Layer 4 of a small transformer language model trained on English Wikipedia (15 layers, counted from 0, width 64).
A neuron's activation on a vector x is SiLU(gate . x) times (in . x), where the dot is the dot product.

Input weights of the MLP neurons that the questions are about. A number n stands for (n - 500) times 0.001.
n0 gate: 743 481 399 517 296 591 595 411 501 333 403 593 378 458 683 400 246 420 405 574 581 521 484 333 401 475 515 605 490 776 595 530 420 711 466 544 410 384 552 487 578 505 199 518 679 394 519 676 516 358 648 333 549 605 483 686 458 427 473 834 496 417 312 618
n2 gate: 640 498 312 591 500 614 557 393 531 571 640 560 275 236 328 653 455 404 671 446 456 406 455 235 482 531 438 431 728 359 387 620 389 794 542 561 434 747 424 275 602 416 496 504 387 778 542 644 582 721 590 589 670 464 445 703 463 394 392 428 378 638 526 731
n7 gate: 510 220 334 378 418 462 418 309 521 603 669 416 509 789 734 377 505 367 593 556 719 681 462 400 739 723 632 464 436 572 665 376 486 306 531 844 508 453 676 493 426 503 580 576 689 324 382 383 459 444 345 365 512 383 509 464 461 697 595 627 518 533 257 686
n9 gate: 461 568 583 379 452 795 419 296 679 388 417 651 483 675 492 626 393 365 348 588 525 492 383 586 526 513 421 724 522 494 720 261 280 363 394 231 738 288 368 545 491 408 433 564 526 379 492 417 473 516 407 531 644 187 590 487 453 635 491 640 417 450 418 649
n11 gate: 268 487 485 445 389 606 648 336 579 407 699 540 473 764 566 602 750 374 503 294 680 501 443 482 431 609 272 539 538 553 764 351 378 481 305 462 575 362 757 658 459 369 810 525 500 580 367 382 593 354 329 443 681 466 425 135 641 716 666 639 349 592 495 728
n29 gate: 551 319 538 421 580 502 361 640 201 784 357 542 443 664 660 586 509 336 715 462 600 761 484 474 426 612 286 430 448 727 566 519 514 325 514 468 483 663 413 402 640 556 140 579 571 584 575 537 496 395 294 561 522 683 317 568 392 607 421 556 438 498 649 649
n32 gate: 564 716 370 706 486 478 596 350 582 356 391 566 655 695 636 588 346 359 587 323 518 537 517 672 462 611 449 605 649 510 604 377 578 516 751 451 580 480 542 525 480 471 519 479 388 400 706 534 537 674 533 571 451 473 431 368 516 336 312 695 379 505 621 658
n34 gate: 661 411 396 516 509 393 251 594 543 420 546 479 322 597 527 429 434 334 546 480 571 554 461 349 621 414 362 536 639 535 400 580 239 427 563 634 353 660 378 671 392 252 522 474 669 406 574 577 753 584 450 220 695 525 635 602 544 471 434 585 610 449 756 620
n35 gate: 533 365 368 611 563 571 411 565 733 446 604 368 507 586 474 288 461 450 468 671 515 385 456 458 702 676 650 363 416 581 459 529 429 423 505 694 428 392 494 303 498 701 425 541 577 593 231 486 623 409 370 446 549 555 371 535 595 530 319 573 548 438 426 367
n55 gate: 341 760 592 496 497 564 426 625 434 611 633 576 472 410 565 731 378 651 395 531 473 363 656 463 517 523 651 520 625 675 413 368 350 305 551 484 493 479 488 449 658 726 385 571 476 648 596 482 366 196 466 468 298 460 468 558 583 630 700 569 796 612 483 479
n57 gate: 556 639 601 510 420 518 543 795 454 549 384 619 465 712 487 171 458 864 594 352 229 606 509 557 639 550 459 545 390 698 482 562 717 287 429 488 574 341 424 426 871 528 627 500 317 513 540 543 409 368 683 484 451 441 493 331 592 509 355 490 739 278 477 661
n70 gate: 632 536 373 598 526 148 507 398 352 401 415 473 356 590 545 411 354 425 496 547 591 453 657 332 264 580 516 632 625 661 700 706 401 567 632 554 352 580 392 487 592 348 180 425 537 422 496 474 718 723 572 576 607 434 552 511 681 318 396 630 458 412 444 598
n71 gate: 603 574 531 459 256 520 737 444 442 470 365 475 638 572 386 359 353 637 491 489 558 472 534 396 470 495 715 694 472 416 513 534 487 635 580 525 422 489 555 548 366 448 397 553 667 541 449 409 518 580 564 462 383 485 475 417 807 416 435 463 475 543 618 512
n83 gate: 370 343 409 520 410 423 661 793 451 365 590 514 456 380 525 725 554 361 529 446 683 597 228 327 336 280 414 596 544 432 289 349 696 722 399 387 556 505 216 481 777 696 599 421 468 563 546 512 436 762 376 361 753 678 459 450 651 629 350 555 601 578 420 542
n85 gate: 401 395 337 410 476 420 550 475 388 295 541 285 382 717 737 600 526 447 596 617 589 427 170 552 452 639 381 566 381 562 548 372 544 385 606 417 451 320 542 375 392 419 623 295 562 463 618 520 365 579 475 553 491 561 542 434 454 428 187 597 598 415 565 381
n91 gate: 501 618 394 578 633 737 589 722 388 439 714 452 759 489 438 588 461 430 553 482 433 468 580 494 664 372 396 501 459 441 378 380 580 513 545 364 672 581 625 548 494 344 519 673 582 580 573 320 564 387 671 592 507 621 563 367 479 502 385 578 521 425 517 547
n93 gate: 654 232 488 193 504 490 353 486 649 422 485 614 581 521 361 333 655 698 559 373 393 366 421 514 518 563 638 486 345 438 660 570 507 511 457 501 197 674 512 255 407 159 576 241 417 442 319 658 498 568 438 486 421 452 727 471 483 699 445 641 331 530 403 490
n95 gate: 615 437 452 498 540 481 697 219 496 635 268 267 647 670 621 316 434 607 625 662 520 604 665 295 423 520 479 629 522 649 391 517 287 688 537 642 247 568 753 580 499 318 571 651 566 338 452 497 690 571 352 541 469 422 370 589 475 721 420 610 526 591 566 471
n96 gate: 628 647 335 605 381 601 500 794 408 418 606 554 706 423 399 515 619 430 523 241 447 560 589 476 680 421 644 645 487 397 452 588 531 808 625 418 677 414 566 402 362 653 475 544 491 595 629 608 516 624 281 416 407 482 671 597 442 493 429 598 572 578 385 694
n103 gate: 419 383 462 381 425 565 615 451 461 305 305 422 347 384 688 386 544 465 290 348 401 488 526 402 568 559 662 728 601 631 536 592 552 773 421 500 213 631 559 557 398 462 583 397 752 484 568 547 482 741 548 581 541 589 544 360 452 374 365 458 474 281 423 386
n104 gate: 761 622 437 424 424 466 528 622 361 639 397 602 724 424 447 709 529 577 424 498 460 338 516 586 313 387 443 465 673 453 595 522 678 503 494 211 339 384 470 326 522 408 201 312 462 588 363 535 437 508 398 407 467 425 593 518 492 419 532 557 402 624 544 346
n107 gate: 321 496 517 453 360 589 499 508 341 411 558 460 296 590 494 452 354 529 630 378 323 539 581 599 433 654 518 371 640 482 527 587 408 450 697 698 445 544 533 425 734 576 548 522 445 696 532 487 507 718 508 455 481 562 749 454 560 249 549 393 613 718 341 472
n108 gate: 532 484 455 433 482 371 647 318 457 553 306 418 501 652 496 435 560 609 559 517 412 530 474 579 380 575 523 525 363 718 452 536 550 482 578 574 282 626 457 865 397 502 536 416 482 409 601 380 273 554 441 499 291 321 577 285 493 542 683 398 412 392 549 423
n123 gate: 494 512 519 471 307 478 234 572 485 346 493 155 702 427 658 467 720 430 432 652 562 645 165 526 619 368 361 344 458 734 557 177 410 373 371 566 609 442 530 543 327 794 560 518 271 522 630 607 279 475 396 524 640 749 638 563 545 637 254 638 278 259 557 528
n124 gate: 570 360 540 549 614 292 525 525 360 174 489 401 378 683 555 517 412 727 300 540 534 352 290 502 784 231 586 457 532 554 468 217 405 327 305 460 561 364 624 424 488 562 662 621 594 224 249 540 713 514 609 256 616 684 687 495 364 427 329 467 484 330 532 328
n0 in: 384 409 333 504 531 403 483 431 375 786 437 453 450 493 499 485 704 782 500 405 449 381 444 253 513 486 666 623 663 425 509 202 556 580 329 585 779 817 349 266 553 469 363 332 423 695 509 404 651 475 517 413 634 269 370 457 591 297 455 571 515 728 631 405
n2 in: 511 448 338 545 405 580 431 562 410 360 680 476 511 603 484 372 374 625 327 532 509 670 607 691 724 599 675 626 534 432 571 368 293 684 642 310 425 572 457 568 399 681 428 364 462 606 506 554 631 504 644 492 565 380 444 466 510 595 535 486 680 371 439 488
n7 in: 473 491 559 431 289 468 509 377 358 584 424 441 373 502 604 418 491 338 450 384 612 765 488 744 514 705 403 702 537 601 551 375 352 438 476 562 565 494 411 393 377 555 428 476 463 532 611 461 553 656 579 390 585 424 535 703 417 423 656 444 424 405 435 455
n9 in: 555 588 245 408 661 572 673 397 519 615 449 622 452 389 519 469 623 517 457 698 487 264 754 473 676 347 601 494 497 531 556 371 219 248 400 461 658 460 528 516 485 497 599 510 542 76 639 377 479 472 638 349 721 551 505 576 462 557 442 594 454 349 446 511
n11 in: 565 310 488 295 490 448 741 400 515 438 511 377 307 403 633 453 335 523 444 669 501 562 412 583 576 412 468 534 658 488 393 439 244 575 463 533 471 338 373 515 704 604 432 26 394 510 604 687 328 802 278 505 733 304 542 606 596 468 468 353 273 526 397 577
n29 in: 455 359 477 406 411 339 597 521 586 613 348 387 538 536 579 469 565 563 597 338 398 516 332 591 283 665 463 556 593 630 388 577 711 583 549 645 452 667 376 523 510 316 410 416 493 382 641 620 438 387 542 422 434 539 526 593 297 243 479 510 260 572 457 601
n32 in: 549 592 440 416 416 268 441 634 461 497 452 787 584 498 606 595 634 593 445 435 557 255 662 573 470 305 645 562 337 443 340 616 566 760 618 784 528 403 543 368 363 464 463 317 491 365 510 721 360 638 536 399 422 579 705 650 782 523 461 458 399 512 309 578
n34 in: 474 557 512 374 300 412 500 662 888 482 467 620 619 376 495 528 601 246 510 596 339 468 600 523 387 576 660 524 675 517 521 446 623 335 640 327 517 492 559 646 247 486 376 450 607 425 493 669 599 659 375 450 614 471 521 535 391 646 571 394 394 479 575 638
n35 in: 565 500 512 429 795 604 537 269 692 412 508 372 644 513 415 427 596 367 520 707 551 467 475 564 713 810 473 368 357 557 641 445 530 396 461 558 538 394 381 447 512 537 479 371 488 389 332 530 413 224 289 555 442 476 336 344 624 560 340 559 480 469 573 420
n55 in: 587 564 384 545 524 450 606 517 354 355 511 509 724 673 551 586 567 565 296 548 513 526 588 485 457 507 909 668 474 337 625 590 542 426 584 533 434 421 513 561 270 597 611 442 215 392 653 433 350 462 617 564 488 614 480 544 252 584 359 571 399 738 341 533
n57 in: 505 581 697 650 358 521 617 614 481 373 612 549 561 460 560 520 571 271 405 481 627 533 577 540 280 497 456 549 538 542 563 542 254 617 409 329 408 657 471 641 450 565 412 505 520 507 546 550 562 610 566 827 790 399 390 631 528 452 553 400 293 536 459 500
n70 in: 713 598 413 687 724 766 532 543 502 623 424 241 431 825 341 495 504 631 350 482 219 273 440 543 425 382 229 518 476 621 700 491 288 752 511 385 232 485 572 391 511 415 480 264 521 477 572 560 811 315 801 377 534 534 620 452 511 326 582 662 424 262 413 275
n71 in: 326 502 507 594 526 439 424 497 594 354 379 615 550 593 501 416 675 536 642 650 464 446 364 457 575 510 608 580 482 434 484 523 434 515 610 670 343 626 603 455 556 501 502 374 483 567 418 599 513 415 643 635 435 634 515 551 432 506 408 421 422 530 424 621
n83 in: 488 521 540 346 625 519 536 698 448 539 625 741 199 488 483 560 566 526 538 300 353 396 191 526 613 364 518 356 446 370 604 398 395 650 452 601 698 401 415 455 588 697 791 284 563 601 499 552 532 356 529 348 809 561 760 597 328 395 473 501 580 588 562 365
n85 in: 582 545 511 574 586 349 322 563 396 339 438 452 314 535 621 353 569 394 386 485 788 546 462 540 447 564 312 466 539 519 453 593 446 604 299 550 502 676 559 538 478 523 693 251 589 471 537 621 439 417 271 706 628 586 738 540 432 301 354 567 351 352 581 444
n91 in: 477 342 493 631 394 417 516 370 523 671 393 510 602 487 507 626 429 622 568 562 488 540 744 438 651 473 505 572 481 543 402 789 564 657 569 518 171 633 560 475 456 676 538 656 597 335 494 563 610 485 347 529 74 642 412 619 292 496 635 221 284 363 639 592
n93 in: 432 371 650 438 533 574 363 170 603 504 441 486 745 515 341 525 458 669 630 250 589 544 341 687 436 520 375 540 527 491 431 632 493 220 536 638 489 494 555 564 414 392 716 547 448 247 282 603 500 594 431 623 527 464 680 711 281 612 483 580 449 392 528 605
n95 in: 580 370 558 459 582 610 549 316 439 434 270 261 496 618 619 351 505 381 671 305 669 544 547 465 387 596 562 717 432 749 490 584 318 495 521 381 486 532 718 494 452 519 551 589 510 409 494 390 535 435 347 465 480 412 348 571 328 629 675 485 351 554 599 492
n96 in: 622 766 348 618 368 437 482 704 414 615 380 659 745 346 550 702 425 423 581 279 498 594 520 433 506 367 437 565 603 536 384 527 614 731 475 443 444 488 476 306 211 522 387 620 530 487 443 656 594 434 455 609 397 493 664 755 370 477 548 539 425 409 550 723
n103 in: 632 99 559 180 755 511 599 703 742 561 580 545 377 404 599 654 491 525 320 233 398 678 563 606 325 711 819 516 583 494 387 545 646 515 301 570 309 631 609 443 411 400 541 515 531 539 501 588 400 192 480 476 395 671 642 357 489 99 144 654 468 520 538 406
n104 in: 485 597 495 530 449 452 618 657 195 473 514 513 406 571 529 514 604 542 556 497 600 605 547 520 361 340 555 480 565 354 330 532 456 518 578 189 389 452 726 522 540 539 345 344 602 529 518 625 533 587 557 565 450 489 458 483 411 317 498 133 591 504 577 501
n107 in: 474 572 440 441 487 414 436 473 529 436 406 479 635 341 469 557 183 614 606 765 359 375 567 402 548 303 453 512 565 421 374 262 594 500 339 467 545 321 469 563 545 573 502 552 523 534 428 483 573 353 370 495 497 622 396 468 588 662 507 595 566 470 533 617
n108 in: 690 449 458 481 440 318 530 513 577 483 291 475 526 359 516 409 559 561 454 577 407 693 600 437 667 525 568 502 556 356 498 325 436 731 711 522 667 569 570 470 372 429 554 558 654 478 423 604 404 307 584 452 393 559 529 425 320 654 518 408 362 490 566 210
n123 in: 526 334 501 578 323 453 379 527 513 297 578 324 500 452 567 358 589 453 376 642 605 528 172 572 843 398 386 346 260 485 406 288 460 425 469 498 722 501 470 411 446 862 312 531 461 407 394 698 425 446 526 436 624 642 623 505 545 661 317 534 433 326 513 506
n124 in: 517 369 548 412 690 536 322 573 508 399 658 363 481 659 476 480 479 589 454 503 502 385 447 546 512 320 335 266 395 390 454 492 429 449 429 460 681 351 642 465 561 480 503 568 628 335 470 499 427 466 528 165 436 535 611 526 496 452 634 458 387 399 497 431

Each question shows a token from some text and the vector x that enters the MLP there. A number n stands for (n - 500) times 0.0046.

" make": 498 454 618 420 430 508 460 453 309 422 431 560 462 535 442 455 524 465 444 461 581 490 407 598 499 548 450 497 226 410 372 526 551 478 658 454 566 439 451 603 308 434 521 605 455 469 613 456 512 402 544 536 551 428 598 368 413 489 436 445 566 537 518 278
The most active neuron and its activation: n108, at about 0.19

" dark": 570 366 639 479 455 515 468 491 479 415 473 639 542 472 414 536 560 562 457 515 438 419 515 568 380 425 346 412 442 332 433 777 575 458 441 437 512 545 481 568 434 443 500 520 439 500 568 488 414 453 663 549 551 458 378 295 458 514 543 513 294 458 467 449
Which of these neurons fires most? n7

" print": 484 426 555 464 279 513 447 438 620 495 505 608 508 618 482 418 558 524 550 401 612 464 546 485 408 506 448 428 326 263 465 558 570 484 341 567 557 620 488 582 467 452 513 534 598 545 506 351 453 425 748 593 514 601 442 406 438 597 458 447 551 539 440 365
Which of these neurons fires most? n96

",": 513 530 500 393 567 409 445 586 590 659 465 462 539 455 556 408 502 460 545 543 339 457 530 379 617 537 440 237 373 174 414 512 503 537 649 437 480 511 447 593 532 655 467 508 564 554 377 385 445 513 455 567 470 493 555 443 523 556 498 504 524 536 416 497
The most active neuron and its activation: n35, at about 0.14

".": 387 500 456 431 495 637 428 537 400 673 485 470 494 536 310 350 503 431 590 612 491 306 392 650 517 466 423 446 399 375 559 492 473 495 550 467 654 498 537 492 598 552 541 610 576 539 381 469 429 513 423 588 403 566 569 562 486 623 444 419 466 257 518 595
Which three neurons fire most, strongest first? n123, n103, n0

" t": 594 535 630 631 446 431 534 557 424 473 629 537 477 442 559 436 573 609 594 685 489 496 430 589 465 513 398 403 593 571 329 734 558 437 571 523 576 460 442 550 419 392 413 516 496 296 516 382 385 467 562 487 460 511 604 529 603 528 586 446 429 491 547 455
The most active neuron and its activation: n103, at about 0.14

" brown": 550 348 581 452 449 483 520 547 501 519 570 512 597 460 398 519 523 558 467 519 592 474 429 484 346 479 472 384 470 268 363 661 505 604 502 514 513 595 533 581 417 415 499 606 444 558 594 442 379 339 650 594 564 555 447 353 446 667 543 553 407 440 454 493
Which two neurons fire most, strongest first? n7, n9

"-class": 483 499 549 536 312 421 479 466 527 432 519 498 548 463 400 384 601 473 758 606 489 511 568 509 496 513 479 467 408 185 464 566 472 508 566 579 398 536 516 419 530 400 483 558 567 548 562 326 389 478 654 652 552 552 466 403 468 472 607 520 605 480 593 477
Which of these neurons fires most? n71

" fif": 504 555 613 440 410 385 450 454 420 513 560 473 570 502 469 522 626 477 540 513 399 598 567 714 438 645 505 511 428 548 512 581 597 603 569 497 587 335 486 522 446 371 408 417 517 615 571 476 264 352 677 487 548 486 483 418 450 509 530 510 371 327 363 444
Which of these neurons fires most? n108

"ed": 522 534 508 533 545 493 414 430 429 488 426 491 499 439 338 494 485 514 568 373 501 460 470 480 471 566 413 344 460 119 411 533 381 306 538 631 575 502 461 507 607 455 514 436 555 568 620 498 529 369 426 505 334 550 404 400 428 560 596 569 663 425 549 514
The most active neuron and its activation: n103, at about 0.1

" rob": 540 483 594 599 311 551 475 471 514 389 480 680 554 501 415 506 465 727 450 570 511 507 557 441 303 468 412 366 448 528 465 618 526 368 593 411 507 401 449 593 528 452 380 494 484 514 610 520 382 501 598 538 462 537 601 456 573 550 403 461 315 396 512 604
Which of these neurons fires most? n57

" jun": 609 493 570 527 397 512 589 431 499 534 519 620 498 545 445 593 514 586 435 575 558 670 592 344 616 566 505 327 339 615 393 637 468 535 537 331 640 476 474 450 475 396 371 420 581 444 607 493 608 520 482 475 550 670 550 442 482 545 566 393 446 392 509 401
Which two neurons fire most, strongest first? n91, n107

" whose": 534 518 584 555 498 556 520 448 516 552 459 451 444 428 526 422 567 360 518 670 532 349 595 596 379 625 471 369 250 502 508 502 531 491 393 580 303 527 491 573 442 490 473 528 487 558 534 534 535 552 406 514 552 602 496 472 478 517 593 457 266 209 537 350
The most active neuron and its activation: n35, at about 0.21

" wide": 554 386 529 373 305 400 533 545 641 463 516 619 492 527 466 470 501 543 376 516 447 548 297 444 442 448 459 497 424 462 409 599 496 578 415 461 576 579 447 592 395 400 445 593 433 617 488 412 531 317 446 558 539 508 519 313 499 526 454 556 455 403 657 415
Which of these neurons fires most? n123

" Mat": 548 622 551 525 514 493 363 460 318 310 669 544 531 426 449 587 574 515 424 554 550 528 534 505 456 494 393 433 392 509 377 598 504 530 697 499 571 289 619 466 389 488 416 527 470 564 618 411 443 475 502 457 397 599 503 482 381 543 499 560 459 409 410 535
Which of these neurons fires most? n96

"ics": 381 478 457 451 541 405 503 407 479 695 470 493 489 412 376 361 618 582 493 409 450 473 523 583 404 400 346 318 373 307 395 489 493 448 597 517 602 554 593 419 488 488 526 495 535 291 438 348 549 457 619 524 383 451 549 364 476 494 573 546 515 478 515 528
Which of these neurons fires most? n93

" sub": 460 479 660 464 431 449 587 561 569 667 583 575 584 533 673 485 634 588 571 479 612 494 310 607 489 563 472 298 392 615 450 711 559 577 550 414 422 478 518 588 549 400 473 442 514 522 476 468 475 389 575 489 544 553 454 512 449 546 559 568 357 403 538 471
Which of these neurons fires most? n29

" of": 580 472 484 507 476 526 427 494 546 408 510 444 498 472 412 489 537 428 494 546 614 486 490 455 448 598 436 398 374 196 309 553 414 536 668 382 376 497 432 479 521 610 507 406 522 597 485 546 541 584 474 745 442 537 434 426 619 592 468 452 319 478 543 591
Which of these neurons fires most? n2

"i": 428 551 455 545 673 506 563 473 437 595 634 565 573 390 449 414 504 554 374 526 432 448 539 462 440 601 389 349 381 300 336 529 565 414 577 426 470 536 500 460 480 431 561 599 629 370 569 556 481 372 375 504 439 574 477 482 596 622 483 576 616 414 595 548
Which of these neurons fires most? n91

"-": 545 470 544 579 598 586 373 612 627 576 403 480 579 510 449 470 595 492 504 603 403 424 512 465 465 383 447 346 514 480 457 544 488 467 406 711 625 539 491 488 592 587 543 586 652 549 635 480 578 372 505 642 508 422 520 632 443 455 496 495 497 348 387 428
The most active neuron and its activation: n11, at about 0.14

"st": 556 530 532 502 565 554 421 606 460 433 612 420 502 521 443 442 517 478 517 425 584 443 419 334 509 380 404 286 549 185 319 695 569 405 574 675 508 536 523 513 484 375 410 478 609 466 542 393 456 484 517 493 404 520 481 480 580 526 460 441 536 575 530 484
Which of these neurons fires most? n9

" Z": 575 548 500 617 521 351 426 603 558 329 667 499 504 506 491 506 551 482 625 548 490 474 530 403 521 510 403 243 427 544 392 548 524 477 542 482 520 379 572 511 278 481 435 540 615 397 552 495 597 593 536 460 482 432 529 492 461 665 578 542 444 499 572 422
Which three neurons fire most, strongest first? n34, n124, n103

"t": 510 620 526 518 528 506 501 462 380 507 620 420 541 476 402 414 461 522 545 554 539 464 505 497 433 473 395 177 534 266 297 542 542 444 699 659 628 434 518 431 520 414 464 502 577 413 540 380 434 488 594 499 361 461 473 571 531 514 553 468 433 550 492 544
The most active neuron and its activation: n103, at about 0.28

" vol": 541 479 553 586 372 518 437 447 477 522 559 571 555 445 608 398 526 630 402 525 618 647 339 578 466 514 494 490 339 446 345 733 532 395 465 281 561 512 384 514 327 500 411 494 550 367 425 524 555 555 677 546 478 527 451 486 598 508 519 429 370 496 526 462
Which two neurons fire most, strongest first? n107, n123

" f": 584 406 507 565 374 436 469 569 457 429 623 567 508 554 477 330 475 604 518 527 421 593 407 454 442 443 515 478 547 281 322 730 576 584 428 406 590 579 409 575 539 387 517 408 536 419 467 366 520 499 457 451 360 573 473 513 442 605 583 419 469 501 533 391
Which of these neurons fires most? n9

" \"m": 453 469 494 585 475 612 437 548 471 413 585 504 549 420 493 381 588 474 446 455 481 478 569 464 394 440 500 414 383 602 432 543 600 346 471 414 601 607 375 634 393 467 526 329 467 438 551 325 492 459 448 578 428 414 564 503 400 604 633 393 417 468 598 364
Which of these neurons fires most? n32

"\n": 393 530 560 734 440 430 506 592 519 597 436 537 506 572 482 491 341 388 598 626 486 410 373 484 464 539 609 391 338 597 425 631 461 437 458 517 644 521 547 467 476 450 556 367 525 576 409 424 542 483 477 464 413 381 569 478 404 510 265 499 452 378 425 433
The most active neuron and its activation: n85, at about 0.13

" 1999": 476 544 491 581 673 479 329 501 579 712 511 647 439 448 485 483 600 635 512 452 554 576 491 561 681 614 383 548 442 446 356 487 427 517 460 627 574 588 552 494 459 437 464 607 639 418 396 431 516 480 553 566 516 456 416 385 439 487 452 445 576 514 540 260
Which of these neurons fires most? n11

"un": 504 519 637 377 563 540 514 474 433 458 527 441 465 393 424 519 546 584 506 467 654 551 528 395 465 464 440 182 325 232 360 634 546 440 503 540 616 433 503 451 445 434 523 527 578 494 497 552 571 403 561 437 429 579 529 553 537 607 536 549 691 444 398 553
The most active neuron and its activation: n70, at about 0.12

"ription": 423 487 409 489 511 549 556 453 476 581 490 537 537 521 459 347 534 504 447 417 646 504 509 420 427 580 415 381 260 237 513 432 584 553 491 632 648 558 537 455 501 448 552 620 543 517 557 475 458 497 660 598 502 608 480 430 535 717 508 574 514 379 459 305
Which of these neurons fires most? n34

"ol": 495 603 462 495 511 534 527 471 463 455 635 556 567 432 398 527 387 622 494 510 635 424 506 562 332 588 401 304 379 378 342 549 514 364 593 509 451 462 565 482 416 412 469 555 623 536 389 511 327 353 556 512 405 574 558 477 531 493 522 445 699 540 464 528
Which of these neurons fires most? n95

" American": 461 434 490 514 593 550 490 474 541 527 446 501 557 447 545 546 633 446 640 546 519 527 445 433 442 354 573 421 378 138 375 638 481 453 458 480 410 477 675 476 483 591 464 627 461 516 435 365 490 560 618 588 569 493 433 396 401 536 507 610 531 354 456 366
Which of these neurons fires most? n29

" Ser": 564 552 615 606 395 464 547 472 333 526 615 585 546 425 422 560 487 602 515 541 582 573 591 510 383 508 373 487 444 382 394 455 696 415 650 477 622 378 586 505 381 467 392 340 567 390 557 564 530 469 568 519 376 500 500 466 405 566 654 487 538 502 547 550
The most active neuron and its activation: n104, at about 0.39

"mund": 563 326 488 482 552 604 397 504 538 515 511 516 571 504 476 452 432 521 687 564 611 523 607 452 402 397 450 389 505 232 393 548 401 465 559 646 676 452 548 475 560 425 451 559 559 501 493 551 437 622 509 549 399 689 568 399 421 558 503 499 599 449 426 689
Which of these neurons fires most? n107

" Record": 444 467 538 482 332 469 458 527 491 607 476 503 455 622 450 527 456 551 580 438 557 467 601 574 443 309 500 390 340 249 418 550 573 479 399 448 753 477 523 506 302 469 522 534 550 563 605 387 659 553 580 597 611 606 420 436 462 408 486 523 474 587 421 324
Which of these neurons fires most? n35

" in": 488 480 561 426 380 397 363 477 590 444 532 549 559 472 520 387 361 438 475 576 534 445 486 562 593 565 469 429 374 279 335 669 464 411 624 308 542 481 406 413 614 618 586 499 574 624 507 498 342 522 451 535 487 467 533 517 411 556 447 509 561 337 631 475
Which two neurons fire most, strongest first? n70, n0

" which": 468 452 688 473 618 598 377 531 544 577 513 477 448 500 526 394 622 500 487 608 539 275 662 542 485 560 455 317 236 471 505 449 495 627 529 542 343 502 433 541 414 463 611 613 436 583 567 585 474 579 503 483 471 519 598 496 541 603 466 424 388 436 470 512
Which of these neurons fires most? n0

"),": 447 519 614 500 626 367 411 620 539 515 497 445 473 498 591 511 515 524 554 619 470 416 534 329 594 562 471 244 414 424 510 476 536 545 580 461 521 640 431 514 678 632 437 579 495 475 482 486 510 474 477 541 470 557 657 408 406 498 437 593 405 303 482 430
The most active neuron and its activation: n123, at about 0.45

" cont": 572 572 598 575 235 471 524 476 502 477 537 567 618 492 579 396 469 547 567 584 481 487 462 648 547 542 599 437 575 379 386 698 503 472 677 574 410 490 573 598 455 446 442 334 611 334 588 600 546 581 508 628 530 525 473 534 580 556 573 441 433 575 527 399
Which three neurons fire most, strongest first? n71, n32, n83

" ge": 405 477 508 551 449 582 522 420 421 597 659 530 548 354 444 493 517 545 450 456 449 515 549 512 447 500 493 363 387 442 426 667 536 511 725 274 536 646 474 542 425 364 545 490 529 555 485 493 570 329 541 478 463 465 486 546 414 521 454 594 363 428 469 504
Which of these neurons fires most? n91